Layer 6 of a small transformer language model trained on English Wikipedia (13 layers, counted from 0, width 96).
A neuron's activation on a vector x is GELU(weights . x + bias), where the dot is the dot product.

Input weights of the MLP neurons that the questions are about. A number n stands for (n - 500) times 0.0012.
n2 (bias -0.053): 457 479 314 492 693 493 497 544 301 436 227 581 502 400 662 449 691 406 622 513 837 532 520 540 316 552 576 490 439 403 292 519 512 377 380 480 568 280 257 479 305 540 518 420 629 733 207 582 395 573 449 455 552 637 439 480 520 497 662 380 559 620 480 516 427 393 522 708 533 343 541 511 453 184 562 472 603 808 664 473 399 552 337 571 510 703 504 570 726 407 704 639 371 375 588 395
n6 (bias -0.102): 533 537 515 236 558 462 415 413 694 396 578 701 336 594 556 402 533 615 405 452 493 388 529 354 439 486 648 388 646 468 435 348 389 368 417 441 527 596 465 541 453 398 490 243 364 477 407 649 473 686 372 463 442 801 583 334 556 436 692 524 498 541 332 557 621 718 325 403 499 392 459 518 493 473 530 637 621 631 760 476 435 519 572 392 338 356 508 767 436 404 788 581 367 550 460 619
n49 (bias -0.056): 372 430 324 525 486 547 336 546 553 617 534 498 566 493 478 431 684 395 633 620 457 438 436 484 401 532 515 484 526 507 541 447 455 481 560 337 574 517 499 543 375 334 524 587 618 590 449 430 583 438 507 662 493 697 650 412 586 288 691 456 425 554 314 314 512 530 638 161 501 287 629 471 699 451 499 511 589 301 474 502 539 620 590 647 473 476 452 452 476 682 474 466 320 743 673 460
n80 (bias -0.139): 301 329 500 594 582 578 502 497 387 538 559 642 754 401 551 611 441 462 743 365 355 611 359 662 566 423 392 536 597 586 429 392 623 499 473 470 600 713 464 507 571 712 693 308 389 287 697 507 528 403 427 617 620 492 401 354 601 528 438 447 718 349 310 423 772 438 436 541 526 492 769 587 372 396 516 462 267 538 417 549 566 450 323 363 496 528 684 331 467 466 504 586 405 557 587 254
n97 (bias -0.008): 528 591 492 817 628 675 587 390 515 547 295 604 522 321 539 336 300 460 341 507 564 491 674 494 698 393 333 347 556 364 725 565 584 482 541 380 690 388 450 142 457 642 653 703 91 593 284 725 612 699 490 510 454 623 583 262 420 507 480 399 248 650 475 465 606 764 658 249 429 611 506 572 663 729 427 540 632 690 626 220 495 544 695 568 302 631 319 560 424 483 587 186 477 335 571 285
n148 (bias -0.106): 652 475 357 472 432 594 651 547 729 452 606 319 526 456 451 728 517 460 765 650 510 744 604 402 461 672 572 608 246 691 157 559 464 215 718 419 576 264 424 352 358 358 744 447 375 545 445 449 613 468 478 651 207 380 389 526 634 602 398 462 518 712 384 532 596 479 450 576 495 676 674 677 432 537 478 344 422 450 409 687 425 454 440 500 608 610 367 406 441 332 475 767 404 387 632 338
n163 (bias -0.074): 589 505 439 672 678 474 598 786 557 715 455 580 470 425 442 352 490 318 692 483 353 483 426 509 467 485 348 477 426 629 496 664 449 311 413 410 451 558 520 616 450 620 446 490 427 275 547 481 466 562 476 196 743 426 715 100 517 447 396 516 723 424 295 346 610 447 404 571 491 527 460 454 518 511 459 356 478 410 571 440 393 547 355 496 689 359 668 539 530 551 649 611 567 475 726 413
n171 (bias -0.088): 627 451 539 644 415 466 463 494 547 659 555 319 441 621 474 555 515 392 527 496 401 570 430 490 513 549 586 552 477 277 447 310 713 638 466 561 488 606 496 446 578 523 624 471 421 412 579 666 313 408 476 407 599 463 549 468 605 460 586 540 498 566 404 432 534 568 468 550 492 589 230 480 375 352 412 605 555 517 421 357 579 426 677 457 448 659 610 506 466 317 551 456 531 554 510 364
n187 (bias -0.117): 568 627 415 495 650 204 586 440 428 401 803 517 573 274 434 404 257 617 478 574 830 690 287 511 532 650 511 633 677 528 515 527 427 437 417 647 493 413 494 450 318 568 301 480 555 384 542 634 629 269 575 552 554 690 608 666 557 632 725 602 397 186 624 485 514 441 311 677 663 607 605 423 524 738 633 525 440 310 471 608 700 598 567 532 625 586 575 419 471 536 477 541 370 380 424 508
n193 (bias -0.142): 509 525 715 410 369 353 436 478 290 535 561 489 341 470 414 452 525 521 420 500 381 680 535 529 733 511 491 567 527 532 503 583 415 326 563 514 646 614 622 456 699 535 608 533 370 601 434 561 608 490 470 266 618 453 505 536 628 555 398 667 444 404 534 399 163 354 460 375 535 558 749 160 463 572 344 389 468 424 499 308 542 587 607 326 467 716 443 399 624 663 434 710 494 509 505 399
n241 (bias -0.151): 485 431 574 633 569 536 759 368 571 389 614 475 514 225 621 336 176 747 754 578 409 943 498 662 510 601 700 530 8 688 484 581 493 608 530 628 540 582 364 419 485 442 581 419 551 520 444 570 483 507 534 538 463 323 314 212 559 743 486 292 362 515 456 482 478 409 668 327 157 629 592 502 679 731 499 367 408 540 384 472 541 533 773 441 433 437 362 648 558 338 586 698 368 487 362 407
n260 (bias -0.124): 630 586 591 275 527 583 451 591 585 542 439 415 452 426 607 516 606 420 495 522 300 337 670 383 220 564 413 546 579 455 579 634 562 471 515 430 428 437 306 428 392 475 574 482 620 498 385 516 720 597 675 628 402 367 432 435 402 373 385 520 478 637 500 493 499 522 404 367 629 527 557 647 452 394 248 479 427 430 554 448 500 677 465 322 374 437 362 539 545 626 409 442 497 553 472 317
n345 (bias -0.050): 668 635 576 430 646 464 393 345 490 622 301 437 480 723 656 332 538 392 371 682 623 429 534 298 304 448 484 548 511 230 469 560 483 458 715 629 628 686 426 598 460 578 417 272 523 344 633 284 401 663 262 644 420 384 430 483 441 409 497 567 607 616 264 633 535 361 397 514 464 365 314 539 592 712 507 352 516 381 514 532 135 496 375 644 363 499 579 550 648 468 581 460 821 690 406 437

Each question shows a token from some text and the vector x that enters the MLP there. A number n stands for (n - 500) times 0.01.

"1": 402 417 361 556 456 435 682 542 570 629 435 391 316 700 348 542 674 684 488 647 478 399 567 667 591 459 396 551 608 487 437 724 760 512 382 362 495 621 396 516 571 361 327 584 320 549 393 444 352 442 506 358 507 440 206 506 569 443 497 519 601 897 594 291 445 579 562 422 504 476 418 484 401 559 585 436 457 523 587 511 700 722 424 580 599 363 641 567 486 508 384 559 543 539 498 395
Which neuron lights up most? n163

" hope": 513 413 576 409 447 492 623 509 525 590 490 525 498 601 483 527 644 522 661 399 447 627 444 675 814 583 256 393 705 570 578 465 720 557 495 637 454 456 606 602 593 257 470 549 199 435 374 375 353 320 532 546 538 504 445 474 362 278 547 280 521 745 556 441 420 466 561 433 379 518 542 590 519 409 504 728 402 458 423 674 612 564 394 651 564 502 517 553 479 438 513 533 544 594 230 447
The most active neuron and its activation: n80, at about 1.2

"t": 554 545 532 405 543 615 514 583 373 348 671 463 438 730 285 406 581 564 493 446 405 350 493 545 716 441 374 558 676 459 540 615 544 394 424 580 406 364 421 746 589 310 443 529 383 597 382 183 441 379 550 564 637 447 480 460 520 468 498 347 729 804 559 514 364 561 472 578 405 564 293 406 338 428 696 508 457 691 656 578 708 655 604 515 487 409 396 438 497 347 542 427 734 552 398 660
Which neuron lights up most? n6

"6": 523 413 376 455 499 449 676 512 635 570 421 588 299 703 351 507 638 688 283 668 454 444 593 773 686 478 352 610 623 496 407 608 653 615 410 491 506 474 327 477 589 374 509 494 309 567 364 438 401 407 463 248 458 496 324 579 568 392 518 501 664 771 734 347 492 567 666 438 466 503 470 434 399 428 432 434 385 431 525 480 642 754 512 583 552 494 496 547 546 563 323 481 513 612 525 514
The most active neuron and its activation: n193, at about 1.8

"ert": 436 495 419 361 494 551 631 617 496 707 488 567 474 754 395 438 464 494 385 432 419 471 631 522 696 422 343 512 759 510 455 495 682 647 395 643 52 388 383 392 538 357 424 608 396 702 366 398 456 399 444 490 496 514 362 456 542 397 506 314 603 669 642 415 394 573 489 503 512 501 358 482 593 316 580 646 479 461 483 620 700 655 426 411 547 475 513 615 700 427 453 601 597 712 437 588
The most active neuron and its activation: n260, at about 0.78

"eti": 464 521 695 308 428 393 565 765 427 392 491 547 543 779 333 498 677 461 556 387 486 612 615 540 674 501 313 538 539 594 527 402 708 575 459 614 366 396 519 584 504 480 429 635 479 667 437 345 234 375 417 208 567 501 373 441 578 504 480 401 508 524 537 367 463 521 510 360 507 633 421 511 485 551 588 652 484 534 547 684 717 713 532 543 355 270 521 618 633 443 200 483 475 691 447 371
The two highest activations, in order: n193, n171

",": 586 506 506 467 507 430 652 545 393 427 515 522 626 447 425 580 527 688 439 483 508 599 675 705 617 569 443 472 647 497 420 462 529 572 534 689 508 371 415 545 434 228 375 594 128 507 577 444 308 296 542 363 559 537 467 397 592 387 598 480 597 587 622 434 345 477 447 712 487 509 345 561 353 598 582 502 456 459 542 621 592 661 452 481 557 453 568 571 555 447 417 438 494 567 505 611
The most active neuron and its activation: n187, at about 2.6

"mo": 568 471 678 497 377 490 621 634 619 609 455 467 442 496 380 544 593 466 361 335 493 614 652 614 694 506 121 502 513 501 539 456 646 617 625 750 347 376 408 644 471 339 393 555 425 655 239 281 347 297 473 289 428 412 425 350 486 426 402 502 545 576 528 382 606 547 611 504 378 719 410 439 591 481 631 586 522 589 458 601 725 620 600 646 454 471 486 507 657 540 368 378 590 552 455 552
The most active neuron and its activation: n97, at about 1.3

"bol": 515 557 451 432 522 375 513 578 467 609 550 459 420 610 350 507 672 427 405 526 359 494 613 650 672 448 363 592 545 367 548 583 716 618 476 673 143 355 428 462 524 309 322 465 467 652 294 313 440 262 595 495 550 571 372 401 589 240 396 511 507 755 484 275 495 551 669 430 491 553 451 652 550 442 525 604 436 357 377 729 543 596 515 655 625 391 665 663 590 447 480 491 628 633 517 642
The most active neuron and its activation: n49, at about 2.2

" Additionally": 665 457 462 322 518 523 614 613 511 621 418 671 577 592 362 436 566 680 337 621 515 337 486 514 547 505 287 426 657 518 506 436 745 484 350 697 606 397 605 612 627 365 497 351 216 513 485 409 359 235 421 358 699 528 439 488 551 397 408 484 608 706 475 458 438 463 507 573 411 577 579 601 492 569 525 655 363 428 432 558 582 619 569 443 518 386 483 650 428 486 548 573 344 633 377 634
Which neuron lights up most? n6

" actually": 628 461 441 386 528 389 563 489 448 522 539 543 510 614 374 484 642 671 410 519 550 490 490 552 600 541 413 419 736 554 372 461 605 370 495 739 399 499 485 625 506 435 417 533 118 476 595 372 500 371 547 419 504 518 508 370 501 507 735 521 474 644 589 544 391 658 439 737 439 594 383 685 428 552 569 490 439 488 544 463 556 623 453 332 639 379 489 552 447 445 497 430 474 582 331 666
The three highest activations, in order: n6, n187, n171

" state": 570 435 606 473 492 334 548 582 321 514 526 582 508 764 501 504 528 439 443 472 303 649 604 658 730 522 369 453 626 405 451 604 667 486 672 664 396 508 641 483 561 373 441 493 256 663 389 256 226 304 518 392 462 520 263 608 612 438 576 427 406 733 657 394 535 557 632 500 502 468 434 476 481 461 420 524 462 311 486 591 581 648 424 534 576 435 597 575 550 456 450 409 633 708 422 500
Which neuron lights up most? n193

" stated": 498 315 448 373 356 541 548 503 369 619 556 608 589 538 431 500 569 638 513 456 488 521 603 621 687 574 391 442 668 460 538 462 756 712 397 579 588 502 667 434 536 426 371 606 119 413 495 284 350 354 453 633 533 597 387 392 387 518 545 365 611 694 499 487 428 551 501 534 421 540 498 569 435 578 502 700 318 511 473 564 636 585 487 640 559 307 549 560 512 299 431 521 612 608 387 506
Which neuron lights up most? n80

" has": 569 392 480 303 520 451 555 517 420 564 564 588 484 611 467 667 560 458 312 533 459 445 589 678 654 429 483 424 684 479 554 430 691 577 447 747 382 510 535 510 458 439 296 458 232 429 690 612 514 380 535 299 380 550 387 423 538 374 484 435 644 677 517 542 356 534 620 627 331 571 423 673 400 617 551 636 508 444 462 493 714 559 535 423 672 347 508 452 409 430 386 518 524 612 378 732
The two highest activations, in order: n171, n6

"s": 529 334 562 389 424 495 586 533 710 413 632 460 279 773 396 606 451 494 424 432 414 505 669 549 578 534 482 594 730 479 379 735 580 593 598 515 383 616 464 555 335 350 490 306 329 494 487 339 436 458 554 462 460 517 513 424 450 290 553 385 703 826 477 264 435 463 565 523 553 613 508 471 435 419 659 480 627 516 654 448 784 572 421 538 513 348 497 514 611 448 353 367 529 471 368 722
The three highest activations, in order: n6, n260, n171

"bil": 584 572 566 335 389 584 693 592 321 558 559 582 496 586 265 527 568 506 331 405 407 442 504 581 708 563 384 481 513 571 513 638 658 623 459 570 84 491 512 640 408 452 257 504 388 648 403 431 475 422 443 505 645 403 355 373 527 223 390 398 425 626 611 415 449 599 553 417 387 685 331 483 559 499 440 631 424 472 430 652 683 673 548 487 575 423 719 635 580 433 606 394 697 608 518 531
Which neuron lights up most? n163

"'": 389 521 537 386 549 542 672 436 615 638 460 577 421 574 412 589 691 602 416 397 491 440 379 633 561 689 449 465 462 534 604 537 633 738 501 519 297 728 456 657 416 470 341 651 271 453 592 297 281 215 406 425 376 452 474 571 395 309 438 521 779 679 527 376 499 649 502 522 559 584 449 408 445 472 476 558 427 646 514 584 717 600 434 366 521 417 477 616 548 324 334 512 637 549 434 533
The most active neuron and its activation: n171, at about 1.4

"4": 428 360 427 444 565 476 654 433 564 493 504 567 494 516 290 585 523 515 425 606 396 757 612 494 729 488 381 476 592 433 457 740 820 485 529 503 441 418 572 551 434 476 510 567 325 529 402 530 366 297 687 332 591 533 188 340 513 565 534 393 429 880 613 599 504 662 605 473 523 549 474 454 401 430 443 508 555 364 327 648 536 513 595 481 374 385 660 671 611 396 374 575 472 557 447 462
Which neuron lights up most? n241

" long": 502 414 493 372 539 559 612 485 446 528 452 512 469 792 170 455 583 406 494 503 513 503 510 605 573 622 207 485 621 364 474 519 707 496 710 527 388 656 396 678 675 267 463 447 270 590 383 431 505 384 535 391 449 564 424 516 642 407 448 410 487 825 559 551 613 726 520 465 517 511 464 456 283 453 637 530 410 546 598 517 621 690 561 420 488 304 515 437 548 564 498 422 545 521 334 656
Which neuron lights up most? n6

" to": 624 411 440 380 442 507 678 659 549 501 581 647 399 680 358 645 501 528 503 413 555 458 589 648 545 551 363 430 682 541 536 563 704 367 656 638 488 449 509 638 400 375 389 358 174 546 509 618 429 337 492 323 462 475 451 480 393 433 542 622 418 544 540 411 419 708 464 590 301 618 395 702 500 505 630 526 526 519 357 602 603 520 348 461 623 475 511 466 472 511 376 591 474 697 449 478
The most active neuron and its activation: n148, at about 1.4

" or": 747 402 323 329 557 545 460 622 407 515 541 613 527 598 485 571 666 483 478 413 569 603 696 686 516 579 419 419 635 568 385 493 660 592 408 660 338 518 333 662 458 368 341 399 238 598 549 359 402 315 586 299 362 577 323 475 495 376 488 362 586 784 625 473 601 662 562 480 494 420 448 614 488 413 631 656 436 502 435 517 610 484 320 378 664 578 596 557 455 492 520 593 585 486 457 414
Which neuron lights up most? n2